Layer 5 of a small transformer language model trained on English Wikipedia (8 layers, counted from 0, width 128).
A neuron's activation on a vector x is SiLU(gate . x) times (in . x), where the dot is the dot product.

Input weights of the MLP neurons that the questions are about. A number n stands for n times 0.0072.
n9 gate: -3 24 -18 -42 8 -33 -11 -9 36 -23 -17 -7 -5 6 -7 -28 -14 14 -58 -11 7 21 -2 15 -3 0 11 14 3 3 30 -26 32 -2 -8 27 -34 0 30 29 -2 -15 -44 40 -2 -37 52 8 -1 -17 -1 8 32 14 -7 -24 -13 32 23 24 -24 13 37 -24 27 38 10 -52 -8 4 34 8 21 -12 5 16 -30 -10 5 -3 -44 -1 -43 17 5 -25 2 -38 -19 61 57 48 -32 21 22 25 24 -45 -49 13 -22 -15 -5 5 27 -12 -8 6 15 -4 -18 38 -9 2 -7 15 10 -16 -50 -42 -8 29 5 12 -34 23 -39 6
n131 gate: -9 4 -32 22 40 13 0 31 -9 2 8 -5 59 20 26 -17 -2 35 53 -2 15 24 23 9 3 -11 -73 20 -16 7 6 2 4 -23 -6 19 -28 35 -1 -24 -52 7 15 -12 -11 -22 5 -12 5 4 85 -21 30 11 -12 20 -18 -11 -31 10 39 63 -21 25 -10 -24 18 -21 -26 -33 9 7 36 -37 39 2 20 -12 53 39 -1 42 -24 15 -10 18 -40 5 -12 0 40 -7 -26 9 2 6 -17 56 -21 -13 -41 -12 13 16 -18 -2 10 -26 79 58 -31 -1 -32 33 5 -25 -26 6 -12 0 -24 -9 -6 5 -36 -7 9 5
n138 gate: 22 29 -44 -12 24 -12 -33 26 -4 -12 17 37 -2 5 51 -5 -10 40 -44 2 -42 16 6 -19 -1 1 7 -37 -17 25 -19 -11 -19 -46 -81 36 -2 5 49 -42 20 16 -13 58 -58 -20 -2 41 5 24 -56 -5 -47 -5 -5 33 -19 1 -11 40 42 46 -3 -25 -8 1 11 36 57 27 2 -12 -7 -58 -5 10 42 -7 17 -2 -6 42 -21 12 28 -28 -7 0 -76 -18 -4 13 -11 18 -27 33 -13 -44 -20 -19 20 -15 -6 -43 11 -10 6 36 10 15 -7 -1 31 -11 10 31 13 -7 30 -22 23 -4 -2 10 -20 -2 11 -4
n183 gate: -47 -17 -1 -54 1 -3 22 -52 -4 -23 -16 1 0 -12 4 43 4 -7 -6 -4 15 -18 27 0 21 64 -9 12 -4 -36 -11 17 6 -11 12 17 33 3 11 -59 11 18 -20 2 16 -1 -16 -37 -9 4 -25 47 -1 8 -27 -32 27 -40 -18 10 -19 -63 -3 1 15 -12 -31 -26 15 -3 22 16 -36 0 9 42 8 -30 -4 36 31 -4 37 -14 -17 22 -19 29 -16 -43 -1 -3 -12 45 -17 3 -15 -17 6 -17 2 15 19 -69 -20 -13 -34 -27 -15 -7 -8 45 7 3 -5 -19 -3 28 -31 8 -21 12 -19 23 7 -45 -17 12
n198 gate: -32 -6 -21 -17 41 17 -9 20 -8 -23 -10 11 -14 32 16 26 29 6 -4 -13 5 -5 7 16 19 12 19 -3 6 7 -16 7 -40 19 12 -17 15 -13 -2 1 10 -13 32 1 12 27 8 -24 -15 -14 -16 -28 13 -4 -20 -1 4 -29 24 -1 -14 -84 -21 15 -3 12 17 20 20 6 11 24 8 -17 34 -20 27 9 13 -6 12 27 -6 3 16 -4 -10 -45 11 -7 -31 -6 10 -13 16 25 -23 -6 8 22 -33 12 2 -4 -6 -10 16 48 -25 14 -40 47 19 24 8 -29 1 -23 1 -14 -4 -14 60 -3 -14 45 4 0
n205 gate: 21 46 21 -29 1 19 -2 -14 6 -26 7 13 -18 -4 31 44 7 -5 10 -27 4 11 23 -19 26 44 2 11 -2 -8 -46 4 13 -31 -2 -43 -43 19 -18 15 40 -5 -19 85 14 -28 -8 21 -17 -20 -10 -11 1 47 -49 -26 14 16 -43 -50 -27 -55 3 6 -23 -9 26 -33 9 29 2 49 22 18 -9 34 -5 -13 35 37 28 18 1 10 -8 23 24 28 -5 -30 7 15 36 -23 -4 4 -33 5 19 38 -1 -2 4 3 -29 -44 -24 3 14 28 -4 9 15 -26 26 -12 -5 -5 53 -19 9 -16 -18 -13 -10 -50 5 52
n263 gate: -10 3 -13 -6 -19 -8 27 9 51 39 4 37 22 41 -1 -25 11 20 26 45 -25 23 -1 2 -21 40 -31 -4 23 12 -23 -6 -12 10 -51 -34 -8 11 -22 -32 8 1 7 11 -6 1 1 -25 1 46 1 30 4 34 -5 4 40 23 -5 26 -30 -28 37 -8 -13 -27 1 -25 44 18 11 -28 8 18 36 -2 -11 -30 -23 47 24 23 10 24 -12 -15 -14 43 -12 -29 -9 -6 5 -5 35 15 7 23 16 11 -2 -23 34 46 33 -36 21 -12 18 44 -33 20 31 22 -24 -64 -7 -42 -6 0 -8 14 8 -12 38 7 -45 -6
n292 gate: 34 11 11 60 -18 7 -13 -14 -3 -10 -50 35 13 30 36 11 29 53 14 20 -31 -15 -14 0 9 -31 48 15 8 -1 -18 29 25 -2 -40 -13 -9 4 -39 -6 -20 -9 4 15 -27 -26 53 -27 20 -3 -39 -23 11 34 6 -14 32 44 48 2 -35 -24 15 -23 -12 -32 -35 -1 20 5 -10 5 -11 -8 -17 33 -24 -7 50 -13 -37 -31 -1 20 6 33 -22 -1 7 -1 39 -37 11 -23 14 -7 -22 12 -19 31 -35 36 -17 -17 -3 1 -2 30 -29 49 4 1 24 80 -20 -28 5 2 -17 -4 24 19 28 -47 17 -17 -13 1
n9 in: -2 18 7 -3 37 -12 -10 19 -1 -30 26 -9 -2 42 41 25 -61 -48 17 10 28 12 -47 -6 3 6 30 19 -1 -14 9 -32 -3 -2 -13 52 5 11 -6 -12 12 13 19 13 1 43 31 11 26 38 35 -14 -7 34 48 -31 -4 -22 -47 19 27 -6 -17 -19 -20 15 -15 -10 -18 -19 -10 -21 -6 53 -37 -6 -29 -25 -6 21 65 -16 33 -19 -8 -12 -5 -20 8 -44 -21 -21 -14 -18 -20 49 -24 10 78 -10 2 57 21 -29 21 23 68 52 -29 -8 36 2 -12 5 22 57 -24 7 -10 10 38 -17 2 -25 15 -17 -6 18
n131 in: 15 12 -3 0 5 -23 20 27 -24 21 29 13 40 -19 -2 11 -4 26 10 -4 -26 13 4 28 38 30 7 -53 -23 -11 -21 -33 39 11 36 0 71 -4 -20 9 -60 30 8 -11 -18 58 30 19 -13 29 30 -24 19 -4 15 -19 5 -11 18 -31 -56 2 -24 -3 -17 2 1 11 31 -17 0 17 60 -60 4 -36 29 -25 33 24 -23 17 -18 -15 -46 38 -22 28 26 -34 -5 -27 -2 -57 -4 16 -7 -12 17 -7 -24 -22 21 6 -24 -30 -18 14 4 23 -35 -44 -7 0 -4 3 59 39 25 -25 36 -25 -25 8 2 -39 4 18
n138 in: -20 18 -53 24 -24 11 24 -9 -2 -15 18 19 -42 -21 9 -11 -10 -3 9 10 9 -30 3 -29 -50 -20 29 19 58 23 32 6 25 -37 9 2 -42 22 -16 -25 -15 3 -8 -4 -1 -9 -19 2 0 14 7 20 -35 63 18 9 -44 -5 -57 44 2 -14 7 -5 22 -9 -7 8 -6 -19 26 9 32 7 -17 -2 6 -43 37 5 54 -25 47 -22 6 21 -10 21 -7 -19 10 1 -9 31 -6 0 5 -47 -4 6 -15 24 34 37 -56 -11 -56 38 -2 -9 -53 -9 -19 -16 14 -17 11 -55 -45 -10 17 70 26 -28 -40 32 20 -32
n183 in: -36 -33 -33 -24 -21 8 -8 1 15 -44 11 -25 0 -9 -6 38 0 -22 -10 -33 41 -2 -27 3 -14 14 -2 -8 -32 19 -19 -19 18 -12 -39 -21 40 5 10 -5 14 40 0 -5 6 21 -22 -5 29 12 16 -18 -2 -51 21 27 -6 14 -12 -27 -63 -10 -11 7 17 -22 3 36 13 22 -21 32 5 -3 -6 23 -50 31 -32 -33 -35 -38 8 -14 5 -16 46 -28 -5 67 -1 -10 27 -4 -6 34 50 2 20 43 1 1 -2 37 40 -56 55 37 5 10 16 0 42 -7 44 22 -6 -25 38 3 -1 21 -3 8 -37 -44 11 52
n198 in: -10 6 43 13 -23 -25 13 -29 -21 18 14 20 32 -10 18 -47 -69 -8 19 -4 -4 15 -30 -23 -13 34 8 -1 -14 25 -10 2 -14 48 3 -10 15 -34 -44 12 -10 -13 0 9 9 36 -4 16 45 -18 18 41 -36 -3 -58 30 -18 -17 42 10 -18 19 23 -11 56 -1 13 19 20 26 2 -1 16 -12 16 18 -17 -10 -2 -26 30 36 23 2 -14 -1 -21 -1 1 -20 18 27 3 23 32 -19 -30 -10 9 -22 19 -20 12 -18 9 -33 0 26 -21 12 3 19 18 -26 -21 -14 14 8 -50 -37 -2 10 -31 -4 0 15 34 29
n205 in: -16 -15 34 21 50 -5 32 67 -3 -13 -6 31 -34 -8 22 42 -8 -9 -36 -26 -5 -2 -50 13 -4 8 6 -19 18 25 -25 36 26 8 -28 25 -10 -31 -4 -31 -20 -35 -21 -38 -37 20 -51 16 9 -5 9 25 26 -32 -15 22 -7 -1 -9 -23 23 19 67 -8 -2 -40 -27 -72 -10 -26 -8 16 -14 -10 -10 11 13 16 41 0 -3 -6 -35 6 43 20 -10 19 5 26 -49 15 -7 -9 -16 18 21 -9 -12 -2 -4 0 3 -39 58 47 -13 -7 -9 -16 3 3 -17 35 -11 -27 -31 18 7 -19 5 -65 -27 -29 -41 -35 55 -4
n263 in: 43 -36 -14 -18 -25 4 -10 -5 -13 -16 -18 4 34 -31 2 -24 -22 36 46 31 2 -27 -45 36 26 36 0 -11 12 -2 5 -8 5 -7 4 -30 -8 18 49 -32 -28 -13 0 95 -9 49 51 -22 0 23 -18 -16 8 -10 -18 33 7 10 -11 6 17 -17 -32 -23 -20 20 -4 9 16 -14 -2 46 13 0 23 9 23 -13 -25 8 40 -4 -50 -13 31 28 21 14 -18 -6 4 -31 20 -8 -16 11 -8 36 -5 -38 -3 -6 18 4 20 -33 -21 -53 -13 -14 -8 41 -19 -5 -4 -64 36 49 -33 11 -25 22 62 25 -2 3 -18 6
n292 in: -30 -18 6 14 -28 13 -58 -5 32 -3 -25 -1 32 -28 17 13 -41 -17 13 -7 17 -36 -1 -13 -21 1 37 0 38 -38 -23 -33 12 59 -37 -13 23 3 -16 13 -38 -1 -3 12 37 -8 37 -17 -26 58 0 -13 -6 3 -15 9 2 0 41 -5 30 45 -28 -34 26 3 -19 -29 6 -8 0 -30 10 -14 -75 49 7 9 -8 27 20 -3 -23 14 -5 -20 -13 -8 19 -16 -29 19 10 60 -36 -31 -21 -52 2 -10 2 38 -14 31 24 13 30 18 38 -51 14 -9 -55 -14 -11 15 14 -9 -12 50 15 20 2 6 -58 -23 -16 -1

Each question shows a token from some text and the vector x that enters the MLP there. A number n stands for n times 0.036.

"6": -27 -10 34 -41 -23 57 -6 0 -7 -13 34 -4 30 32 -5 11 -21 13 -6 -24 14 -12 4 2 -27 16 27 40 41 -4 5 -11 -1 -37 20 -63 -9 -14 5 5 38 3 -33 8 -13 -14 -20 -2 9 -27 -1 -4 2 -27 6 -40 17 -45 -4 4 31 28 -9 -41 4 -7 -1 -6 3 -26 -43 13 -14 -11 -49 0 -13 11 16 10 12 -18 6 26 -29 36 -36 -18 10 -30 6 17 25 58 0 -11 -23 -13 51 -36 7 18 -2 -5 46 6 1 9 10 26 20 1 -5 -32 12 0 10 -10 23 -13 -32 -41 -13 13 -1 4 6 -24
The two highest activations, in order: n205, n131

" from": 1 -2 -7 -7 -4 12 -20 17 21 -15 33 8 10 14 10 -31 -19 16 -8 -65 5 -4 -1 9 0 35 13 -25 7 14 24 27 6 -5 -18 -58 4 -11 8 -28 23 19 -7 13 -11 -43 7 18 16 11 9 -2 -8 -18 5 -28 -31 -36 31 -1 -9 12 11 -75 23 22 -19 8 4 -1 -10 21 -14 -12 -7 -45 -17 15 10 -8 5 -7 1 -8 27 14 0 29 -9 -20 28 1 -19 -12 18 -2 -9 -10 39 -28 -13 12 10 11 60 12 -14 4 -1 26 32 -22 -19 -26 -12 0 -24 -4 24 3 -5 -5 57 -35 -28 -2 20 -38
The neuron with the highest activation: n138

"-": -8 -2 -7 7 -18 10 -7 14 5 -12 37 -13 34 28 -9 -15 -6 29 7 -25 16 34 17 -8 7 14 -32 -13 -4 48 -1 -3 -3 -19 26 -42 14 20 11 17 13 15 -23 14 4 -24 -3 -7 12 3 -20 -12 2 -9 0 -37 4 -39 1 10 -3 10 8 -52 19 25 -11 32 -2 -16 12 17 -29 0 -5 -24 -29 42 -8 10 -14 -19 20 5 22 63 0 33 -12 -10 8 -1 -26 20 13 2 19 -13 34 -21 4 -23 1 -22 60 -2 -42 -10 13 48 31 -27 -39 -21 -57 0 21 -32 -3 -14 8 -3 57 -18 20 -11 8 -30
The neuron with the highest activation: n263

"end": -19 -32 -19 6 23 3 34 -9 -15 -28 2 33 2 19 -6 -40 19 -11 -3 -36 1 8 22 -26 -30 -19 7 4 18 6 -35 -12 -14 20 9 -43 -11 -3 -3 7 19 7 -15 5 -31 -17 2 7 -6 6 45 82 -7 -32 -7 -28 -26 -13 5 2 3 46 31 -30 -2 -31 -10 20 -9 -19 -17 18 -2 -26 -47 -4 -11 11 -73 -48 -13 -32 43 21 27 5 13 -1 -10 -9 1 -4 4 10 49 -38 -37 -12 15 34 45 -14 -5 -2 -18 -8 -25 -27 15 5 45 -24 -21 -13 -16 21 -25 -44 3 7 -1 -7 7 15 -18 9 34 27
Which three neurons fire most, strongest first? n263, n131, n9

"el": 3 10 -1 -28 -1 9 -4 19 3 -14 31 -2 27 7 27 6 24 20 -30 -17 12 -14 8 16 -7 9 -19 19 8 -7 -15 -3 24 -35 -32 5 -8 9 -27 34 -8 5 14 -27 14 14 12 -8 -4 -7 11 20 -18 -22 -25 -24 6 -67 -10 -33 -26 11 32 -37 -20 -14 -14 37 34 23 6 27 -14 28 6 14 -6 6 12 -3 -10 -4 -37 -23 -19 28 -4 -13 23 7 -53 -35 -45 -4 9 -22 -15 19 -5 10 18 -17 -13 40 3 -53 -54 -8 -21 3 28 -30 -57 14 -21 -6 47 -49 12 1 29 -78 23 15 -4 38 -2 16
The most active neuron and its activation: n205, at about 1.6

" United": -4 -32 -48 -35 -33 50 34 -7 22 -13 24 -47 42 19 10 -21 -18 37 -2 -18 18 -31 -1 33 22 -6 -11 6 47 15 -24 -38 29 -13 -16 7 -2 20 -5 40 36 21 11 -12 -1 4 -20 -26 -17 -17 3 27 9 -37 -13 -68 -6 -34 12 4 -14 6 5 -32 20 -4 41 -13 -20 -7 0 20 -8 1 -14 -52 2 62 -20 -40 7 -35 13 -33 19 18 -15 39 5 4 -17 -23 -28 42 33 -12 -20 -3 9 10 15 -30 16 -4 7 17 -7 -12 -30 -8 27 -6 -25 -21 11 18 -33 -7 11 7 23 13 36 16 5 4 -6 -31
The two highest activations, in order: n183, n131

"ow": 28 -11 55 -27 2 -16 -13 6 38 -19 -40 45 -6 35 37 11 -13 7 3 -60 -4 -6 10 35 -25 0 6 3 27 -13 -33 3 -4 -33 9 -21 -36 -15 5 65 22 30 -5 -23 22 21 12 16 41 -1 -15 8 -7 -37 15 -24 -22 -18 13 -14 0 19 26 -34 40 -16 9 -8 -23 -8 10 26 -9 31 -9 -27 -6 26 -24 -4 23 -15 26 -38 5 -9 5 -8 -26 20 14 13 -16 28 -22 -36 -26 -23 10 -9 35 -48 25 -1 28 6 -26 -17 15 33 27 -32 23 -8 -22 2 21 -31 37 6 14 -20 10 -5 -25 -28 -13 -26
Which three neurons fire most, strongest first? n205, n263, n131

"m": -23 -38 14 25 6 11 -8 47 39 -28 40 -6 -5 -18 46 6 -9 -25 -31 -11 5 27 -14 -2 -9 -20 -11 -23 11 28 -26 -20 -5 28 -27 17 -10 -1 44 47 -26 6 10 5 -28 8 43 -16 -19 -16 -6 29 36 -25 12 -10 2 -49 39 11 18 36 -30 -25 -35 -14 3 7 22 -13 -19 19 -25 15 -38 -76 -26 -1 -34 23 -3 4 -22 10 -8 24 -10 19 1 15 -14 7 -56 15 14 -11 -48 1 14 -23 33 -17 -23 21 4 -3 18 -14 -37 -2 -19 -9 -38 -16 -20 -4 25 -25 -2 -20 -5 -1 15 51 18 1 -2 28
The neuron with the highest activation: n9

"==": 6 -7 -2 0 -29 54 -17 -18 1 -8 51 34 21 4 1 -29 -32 40 1 -49 -15 -9 17 13 16 54 32 -6 7 11 10 -7 0 -18 13 -42 8 11 29 -7 21 20 5 33 -39 -40 1 -41 34 -8 11 -4 -14 -20 -2 -16 -9 -39 10 35 -8 11 -11 -56 43 5 -21 18 -16 -15 -4 33 -3 -5 -26 -30 -24 36 2 -1 -14 -1 15 12 25 37 16 42 18 -21 -13 -17 2 4 27 -5 -19 -12 35 8 9 2 -25 -6 32 4 -1 -9 1 9 44 -11 -45 -42 -3 3 -17 -1 25 0 -11 -30 10 3 -17 20 -1 2
The neuron with the highest activation: n183

" 200": 21 29 -8 -32 -23 48 -15 -36 12 12 44 -22 33 -14 -4 -42 -8 35 8 -22 29 -11 9 1 -13 -25 6 -4 0 -19 -26 -4 10 -38 9 -50 4 5 -3 6 19 60 27 -9 -20 -32 -14 14 -10 14 -3 -6 -2 -24 -8 -5 1 -40 55 9 -6 -3 10 -50 26 -2 5 34 14 -30 30 -15 -8 2 -45 -5 -11 24 12 -19 -21 -41 -15 14 -36 23 25 12 4 6 -24 -6 -16 16 6 -30 -22 -18 6 -5 16 -1 -25 2 45 -1 -6 8 -40 0 22 -23 -69 1 3 0 14 5 8 -11 9 -23 9 2 38 -9 26 -21
The two highest activations, in order: n292, n205

":": -15 -6 8 4 -24 50 -10 16 -10 -47 52 -27 12 28 -21 -23 15 21 5 -24 24 5 -6 14 9 18 -13 -2 11 8 -10 -3 31 -35 11 -19 -13 -8 4 4 27 -3 -18 2 -17 -33 -1 4 20 -10 -15 -32 -4 4 -16 -31 -8 -39 2 -2 17 20 10 -57 3 -18 -12 15 35 15 32 5 10 16 -13 5 -26 28 -17 24 9 -29 30 3 -13 36 2 23 45 -22 -13 19 10 18 5 -4 20 -8 39 -6 24 2 -31 -3 66 -28 -19 -27 0 31 17 -11 -48 -46 -17 10 -17 8 22 -3 -10 -49 21 -1 14 31 19 -26
Which three neurons fire most, strongest first? n205, n131, n138

"our": -8 4 -9 21 -2 19 7 -10 25 -17 17 44 -1 -9 25 12 26 14 38 -31 46 8 -7 7 -2 19 16 25 -13 -19 -4 -52 15 15 -15 -37 9 -4 -9 25 14 25 40 -24 -6 14 44 -24 16 10 9 -20 -12 15 -8 -14 -7 7 44 -12 -8 56 -40 -19 -14 6 -49 7 16 11 -18 -30 -10 18 -15 -20 -33 -44 -42 24 -41 -20 17 -19 -34 -20 -16 20 19 -19 -67 9 -6 8 -4 -53 -40 -2 46 -13 10 -53 -18 10 6 7 -4 12 5 8 5 -7 -43 6 9 -13 19 -41 28 -1 -16 0 15 22 -10 6 -13 9
The neuron with the highest activation: n292

" f": 1 -5 -21 -16 -6 9 -17 -6 10 5 -24 40 6 12 16 -42 -32 26 4 -52 19 20 4 1 -11 1 4 -15 -7 42 -24 26 -3 -37 -2 -44 -11 9 -3 -24 28 31 50 16 -20 -17 12 -23 14 -3 15 20 -12 8 -4 -19 -22 -42 24 29 -14 22 3 -52 18 -9 -23 16 -10 -38 1 28 -3 -3 -14 -26 -22 33 16 27 3 -50 -7 -3 41 4 -8 16 -1 -4 5 -2 -49 10 39 -13 21 9 42 -5 -7 -15 8 5 43 23 13 -15 5 27 33 -31 -38 -16 -18 8 -10 -15 26 8 -5 7 33 -2 -18 1 30 -21
The most active neuron and its activation: n138, at about 1.5